Layer 6 of a small transformer language model trained on English Wikipedia (9 layers, counted from 0, width 64). Numbers have three digits each and are written without spaces.
Take only the direct path to the model's output, skipping the later layers: a vector added to the residual stream pushes a token's score in proportion to its dot product with that token's output vector.

Output vectors of the tokens that the questions are about. A number n stands for (n - 500) times 0.0048.
"ologie": 657364630303600866520725606231824529299825440613755302310461380482471629715641664530578433168281573412430445808562268374382576495494551084398605472147649535556673398388455549566463374526721240
" income": 501568656255526322600610628604528475573722598327841439498659464435475445549532546505591461420364591294476337601420429439545331698314480374562643583402489431577470491545312335679616299226718576
"storey": 816372438457588445728709697323549346288496361369628404460850287353497348632608558615577378508502747359479516517598287548462650473321482341711563389454440619664567750436468369482474522226415483
" reception": 640593460312406633586564672659549475335606486553419461499491529416522437589538498607489400463557441314684430577600308434511540337515735346460626380669315647550366512424416637545623223297598495
" Martín": 635564729504465484413423519504598453519491492464444477434444362447504497405534504751612375460395470604538503320743529556421581444509426383582485283320615603418543598563387679612442483380629456
"logy": 647417613476343480343512563456604375408704200284602433389683625432530704682617621544572445484124625471447596586673311507471459349402743376272540619535658517506650486706449587472227372450547478
" daughter": 649448603323357636513533661327468611591457690387396595306350490500532530555592466816625339526670418371657496604390545485304549416584460404592586436250420593490580621460265530567413401287549734
"な": 426465554405469716434474499515563499532427287498524531379525505349554533551652505582637457505537532593498495563498564717245435564494347306402437338508592718478473470437383741576319311534665677
" Census": 564553466366489656283701642419774335559762146536592405567678375367504481486549685391532650675242552503616410396348485472227627747445201617735551463238527633491451466439346438671643609463382377
"logical": 577375518494388420497548562470545303415735237416541390342670547402559626750592645661585514596220632436401531460681402517455564456359686280361451679545638732455672387587447587516308345427498364
"ź": 736423594484433649555533425348627431356314385384433448415563338423500452582668538530480288434342420484463260565666534753147409334625390193322754447283424701778687791619489698665402674540801573
"Interior": 527483688471453586490657473399479419504474439446435334343711286383573497674588578720440420310370654726569531641622409489370604415559240452511488585294744582526503396563500484556550536464447344
"\\": 683543573304357534538538380380515442584346412532582492405398427455509526582611554351626503591408621453415535517369512548563513435493503513418563356583645655656441482444534670595394499546419433
"vić": 686362830492462721444384370354692462320444355549650465443595391447541308429595618669709176544366379795481181371717334563326379224608476475294686327410470855373492671606514811503622628177744635
" Subfamily": 870494557403483524580371521456494346532509339487516557476583298359517604717565497518629374603392615611468586418467536454245619358438275518557648392357630682705571518517294474667337436436564436
"ense": 453526440539585571380575314297443571468618241311452542468491273438484401489587663549409468404321349509514512296563562520555563499563579323686640483603622468570533637464503575634789263681547625
"Species": 612448543258739940283851753514408213502309503357706477410496170363536489727597545634857521529456610542696519513374255479364831110517441321608521359258651971591664622591444158649194336179396491
"mate": 514638649588555623570246519596601624426675431261665410374502417478498337587678465741677397534592414646514466339530553404498343595424658288498407439425356502691702278468440507553424408310469585
" Away": 538191377335385383494592603542534573253367604652739505426709241426544516630499540429448464284336580564514316366645388766445354299482431362580631408575620726688766568307563738601482502452547579
" Insecta": 511275692167364603443479496606455243479380553553750298206555323398602444625681700611383431419284599694454396399570456652489609212402667495837705427320920462546574405630228745787516269541663318
"inomial": 655322887304480845503693540449534228454486535214826414299916261305505457733693776531568513447593684300599413259329301374593544052476473070528869452543645659582829817367388313413193474391526581
"|---|---|": 801576834164393680519386409596517652237485428519482403565530304365578530753488500484436166653431467540596499446535337270263555618593480522429591484420709609530532388527503723640516317588424486
"hail": 583356671482572665549562511286541608393529534451628455464287107441510528535756636694516270652471862541390394649456270527550341557488356150646433382305589649448368815647466678526203522235580738
" chronology": 564493391191133830093547508517638529234378586503387220595499158450528434588581751518710432577475431797625330578652374874394506416366411308266870363608822650612713574590304575630658377282299706
"partisan": 428565612455561495543441621462468379420646249410542441262617459302541595651543503722505515206464494456499532607844349393380433690561362303620517623453622674427695394645495553539297311499579530
"ld": 493345782431453353580497534604594604638337547535669389412525309405427458471511519698773399337591439383426438806588375475518535327440311103624868268752507809536413348533531422518551496428537475
"known": 521471443432165376547659624218795432319766298569807545361297237339572269556501551451574352740449722470505589466579533440387725468519601522725653382208516766494586597314494635517366380394353857
"chester": 741532656496617417413479719598708403242299480344590420396433332430480482502659507684509386488288652675516417525636354421451391563405475487620474425436495504717450346648452262496456405632751732
" sector": 468614491257580511535677468479568353391681565521664408394751627460519379661509728557558461318223518614527345422639400323292559413521395430465577547397394545598487447698376426606562473559435632
"MLB": 467549447412436462506594742403598593257412622533581319301695387370608301459671510614395357470502518421740421648698398621613320386483292451511443344564684685443526571355524483493425556407659743

Output weights of attention head 1. The head adds the sum of these rows, row i times number i of z. A number n stands for (n - 500) times 0.0011.
o0: 588409451591506348619422440419513508753483494427518318641345469587426561516709300649338764248650556463654677625480220548773432427386459451571474556707412542354614561517390524565235411329622396
o1: 559461471639503510517561603522693480408560649392396517583405428373584479480483408482244536376617566539681614608423504661732347501367419449575560656615426400457583602587393412551375398108554509
o2: 497471406894305534481603414420416308713485696426296539485651409728552329348491434617512489383484413637486625620448360711601313434520298447597527553495567468478437587207563457559403622259589403
o3: 555675573739358557605375302524279486480429612549660915590445316233450613320432472354345470523677478578618561575251607728408211725447316421406528393510602617419434685699381432597357506431549293
o4: 484397466576374434456532506537449525682526635587482562431413475609441441560722385649510562435402324416676638487530634683522412387369888503631350263554532439375540566405292530344332411703425505
o5: 334462588530454258586636655378370502627497482482535442502667545600424330552557307629380633491552513468731578656364412537391713534325613556599380279537367579498440747430406405521362516475650416
o6: 603514481480683410450514491524659363445589470378666429414683578442472441642558600372227585515593506624457517419522268484614556559560451577411440361656521286537677630526390329589394670211436534
o7: 452271700459585430352508460385672688337500567637447568436444416512523643440454577522382595551547469707584568497559325458415445570736301637497425496481562392416382544567425610525558587638558275
o8: 431478658581277560434798429457627339414426505684300561331666359484392423510338574544412541473509441883344496611577698733442491492537295558457421457196514443248447578403616452740636763535384421
o9: 282528615489348599622544354518135699593369525674660547392517599600507477435358426501476331574704470401466571700506579441517350507414447590556625588507624518418344438381396445389568702674519338
o10: 582344576436577640337564308452495633507289493575506724589456511743481603253335385477681384631456478551159449426443718484381559416569453400403577558365461625533253320655807562435571639750404488
o11: 619429584432309674398392312383425634555507474690455551380262647826432633469470463511561674685569488548424433509666522309460513463585433492576410587481607524514220317522357584410534463818427552
o12: 387478514591439765604374449478466479643495468423354615292388527668509459480526606669544345527395521397324448739507591549482384573452316630500452478227521390474455539670599586544646553534583392
o13: 370488356193371771605740468475511535338627228501516564247653593697494545456523628351639605744503491470145402507565618371411690444734545561398547601454438381530396412311539446566523556773490432
o14: 572586521585377371422610416368570612434552477564581709482508587414682643374453411311535369545544545538531558439547465245417512498534669480454628387416494501470373551426358722566529346734471473
o15: 467649644544413595694290488447471710316427529478435583340189561728300659448557357461497495712614579423435535719569519366303464513388440357533381515366366792419551714616547516397510381532453582
o16: 575616446571264395458540590331389446636479518632590689615619601512451460473417538581558648700587594466516455564518474515367642337561505592619369438474481467604373238318249569508393452620560365
o17: 402640487489156490462547525513387228671567427563397342605356531357560352682560733518477736578513548465295652545382473402352485649537716428628567480626709434685352470351475481544478399552582458
o18: 492551156437586475436590533543736413660652440446749579403640487092586391544638618477435615449507475435613607466521501523640565577542709549457559510609514295592496297287300439676384602371541469
o19: 587581303477606503640387738411385444595401447556599740528476361075595546649580613569456496531407578494464577721564522446515375589589501560469286464396603545282353417641232351556601396696575485
o20: 367504483416505652419497461469372556546511609469420585653609354575275477471371414513462358383330608365373613501364451540606380414606543355320740662632414682580730502530733548431458383387597592
o21: 468377462459811209549552647612482656336528583564412286418647398745482727667452460656552381510514441346972601439585403399599698368434482397446507281479440465754381440455445530725499401323508530
o22: 649487614500500382272411329487534369397388421628372462508628422296634588723454733384572560449362348675444437651836408304354522528549599546367470538423649598567389495547410523541649448602439704
o23: 527574374584255585639480337658565353753586482419486543467574463599401501591468486340533867521479432348516292287539516561482491777552502538332516429630283479623428491334607462534543366449555507
o24: 303486413514537565577372554448475499497707665265490622349613522385609229332647235567400406469632576367481569428613527516626471762487777496570440484734305599552376554524317495523581233750419463
o25: 466575568526424617574468554494492605525449403393406570624458542542424659383571289639578638406416474632655382674278541497436383612566302588503311332569468668288542653582483383465326463509590448
o26: 518381318596525535499537340512527660485450596426361369336513466816620530482455527823564356568454368403505416548483394523764518485583052357651584698313401530587670419568548454406590644379462643
o27: 523487423747613377518372656475472438462472366507332566549329372459192457684465503531649594255249492478227594532676527616429656433512545557632380507363390553487579441534440747561725405532531413
o28: 620594419531374152490710390500438522560442640866742452290681652438490401724413678665306528611539540571644640525430225587661520338482499428530382606432470429502546496380295417632513631419351487
o29: 369533480489143339516502457587589533652668517673566210476475589661457345587629517527523436249527593311503522586482503546671432531644507514424527575588356659528499428393502537612613574399208510
o30: 481566554404507499308633465549584619526526481341351651511694497538647416312581506535595484509325439510298602415387563490505442632621547463553335476485385511331411470638724474417378531603667674
o31: 512490543673616541412359584540409406328556514532428500445573545591325340340447518390731644368562362489696645435565306402389473464604280336511610539415478454625640702419748538556465616332600519

Each question shows a token from some text and the vector z that the head gathered there. A number n stands for (n - 500) times 0.0066.

" of": 531573310566556528534470458470394449452469529680462416563616490588579442538494408593512499427404
Which of these tokens does it push up most? " reception"

"Portuguese": 443439572479580433430579559521549695509516598485624458460365470535486501460452525558545531406585
Pushed down most: " income"

" were": 572544484635632530467581512426454482491412549695531406447575451512525418403678484574567574474479
Which of these tokens does it push up most? "hail"

" the": 438380444503531469431491577528400569507508454502509558532726414506698541458509461580571478477462
Which of these tokens does it push up most? " Insecta"

"s": 516460448506494468414551480515467562463574544531580459517560467622509578389503521565561567395516
Which of these tokens does it push up most? "ologie"

"to": 437346174379591463470587451223485558288537652580617453497787368425833475512561258705481386592349
Which of these tokens does it push up most? "|---|---|"

"\n": 506655408606555513443323427419409338453425417638432552534576575534339463545528419523478534481464
Which of these tokens does it push up most? " income"

"0": 482505331348451446655471440359409468397506445602438343508408548724540536345526534632545617395549
Pushed down most: "な"

" After": 489476501506646530566561587393429476486403546605476406545661484596597403498521503526616522479477
Which of these tokens does it push up most? "MLB"

"al": 447442463431484481469517585424453567479528437498514539509596385464718537416551438562435428538524
Which of these tokens does it push up most? " Census"

"an": 487421474406680458183454416394692592558528588638536462461484549654464507460552621645468547499494
Which of these tokens does it push up most? " daughter"

" ": 426408465604636527413473478454611549386454584514618542483451605519492502467497330589524437553484
Which of these tokens does it push up most? "\\"

" at": 582447460464620568459504515361342484529433480653492551397662399477613366529608407689492548507480
Which of these tokens does it push up most? "partisan"

"em": 595399536518537331396582492491609737522522497447625492449456660507509574381481524665553586441454
Which of these tokens does it push up most? "\\"

"-": 452429482421459451596497626431539438469518448394474387498445528529601551280499534642542593515571
Pushed down most: " daughter"

".": 511435361475658617465382436433438509467527531745485577486583442498406454582573368539578523550444
Which two tokens does it push up most, strongest first? "known", " reception"

" F": 412512524565471242480503435484663661523378417565491332391520558505558490349436598510369476555620
Which two tokens does it push up most, strongest first? "vić", "ź"

" television": 442551549591503458477461554547334486572474413613512596459629488484663471415550498497570543449480
Which of these tokens does it push up most? "Interior"

"ing": 480441379516570496504467416460410473467484519543503413593628451540511458555522424539548470582477
Pushed down most: " chronology"

" Je": 452415479627544347227386567439840587540537363543538486454459714374351604361578525618316490510453
Which of these tokens does it push up most? "ź"

"Li": 497402449465456446448600586380665513453527507534513319423538582422563531374583399760372466588578
Which of these tokens does it push up most? "vić"

"8": 452415376473440478516473318410488503359469464543585420582493514632402613540504480498485553499568
Which of these tokens does it push up most? " reception"

"R": 653296468516547477187466374486846774488422356495658418370560585569418522207616654485600577591426
Which of these tokens does it push up most? "ld"

"1": 439420380467489462515488330404498542403515473511575433579524522613401617512526490511479554527535
Pushed down most: "Interior"

" S": 353379393344463458460457572427497494412624461412544516579585430475686568453511367561371496535498
Which of these tokens does it push up most? " Census"

" College": 354437341464435452494574601350483472480565506501472471591609318483641494528502366582367432575576
Pushed down most: "ld"

"ić": 408485516648416375271466654494763573519550366664490579356470614449447524369566470527301476497546
Pushed down most: "storey"

" its": 576410418390535544613445503351392535462545470657515471440468411563574498325534501615617533420618
Which of these tokens does it push up most? "Species"

" The": 489409315470632576543412373531427437553579581682450393590612453542393426618497450528580499590475
Pushed down most: " chronology"

"o": 449373554534532469379488582468636559498533461528569494417440727529445558485517473679451495547516
Which two tokens does it push up most, strongest first? "ź", "vić"

"ist": 516403543447727537472505511317401559522392510523604504452667417479696410469624434636423244643420
Which of these tokens does it push up most? "chester"

" and": 456456553651412471534547604585410519590443448473559519548667442497605536451515502548651533430532
Which two tokens does it push up most, strongest first? "Interior", " Census"

" Li": 293366286466511425463543582372629441478623576535470368583697435502590511507521351612333458604483
Which two tokens does it push up most, strongest first? "|---|---|", " Census"

"fe": 474385491455652510475464475368418498478489498477565554591602483509600475513514450597464408626415
Pushed down most: "ld"

" all": 670655384703574525542550413417337534568361438862499465431656491457475485589608453582471511390349
Which of these tokens does it push up most? "hail"

" had": 620597433701556510467527443448442544560386506786556491462650509478536490479618472561477573430381
Which two tokens does it push up most, strongest first? "hail", " daughter"

" field": 336343450398526618554566639377392469421548503525561475452513403511636446437556407600523464516595
Which two tokens does it push up most, strongest first? " Census", " sector"

" in": 442398422530586453431525556432530576522523583561563458540632435505667545417562417646489455544479
Which of these tokens does it push up most? "|---|---|"

"ka": 384433435581573460331420558360666476435509456536531496511528509504507545341595455579400388552498
Which of these tokens does it push up most? "ź"

" was": 500609488709489474472450522505374428524296436618545488461770401512605455415578435546623521390485
Pushed down most: "ense"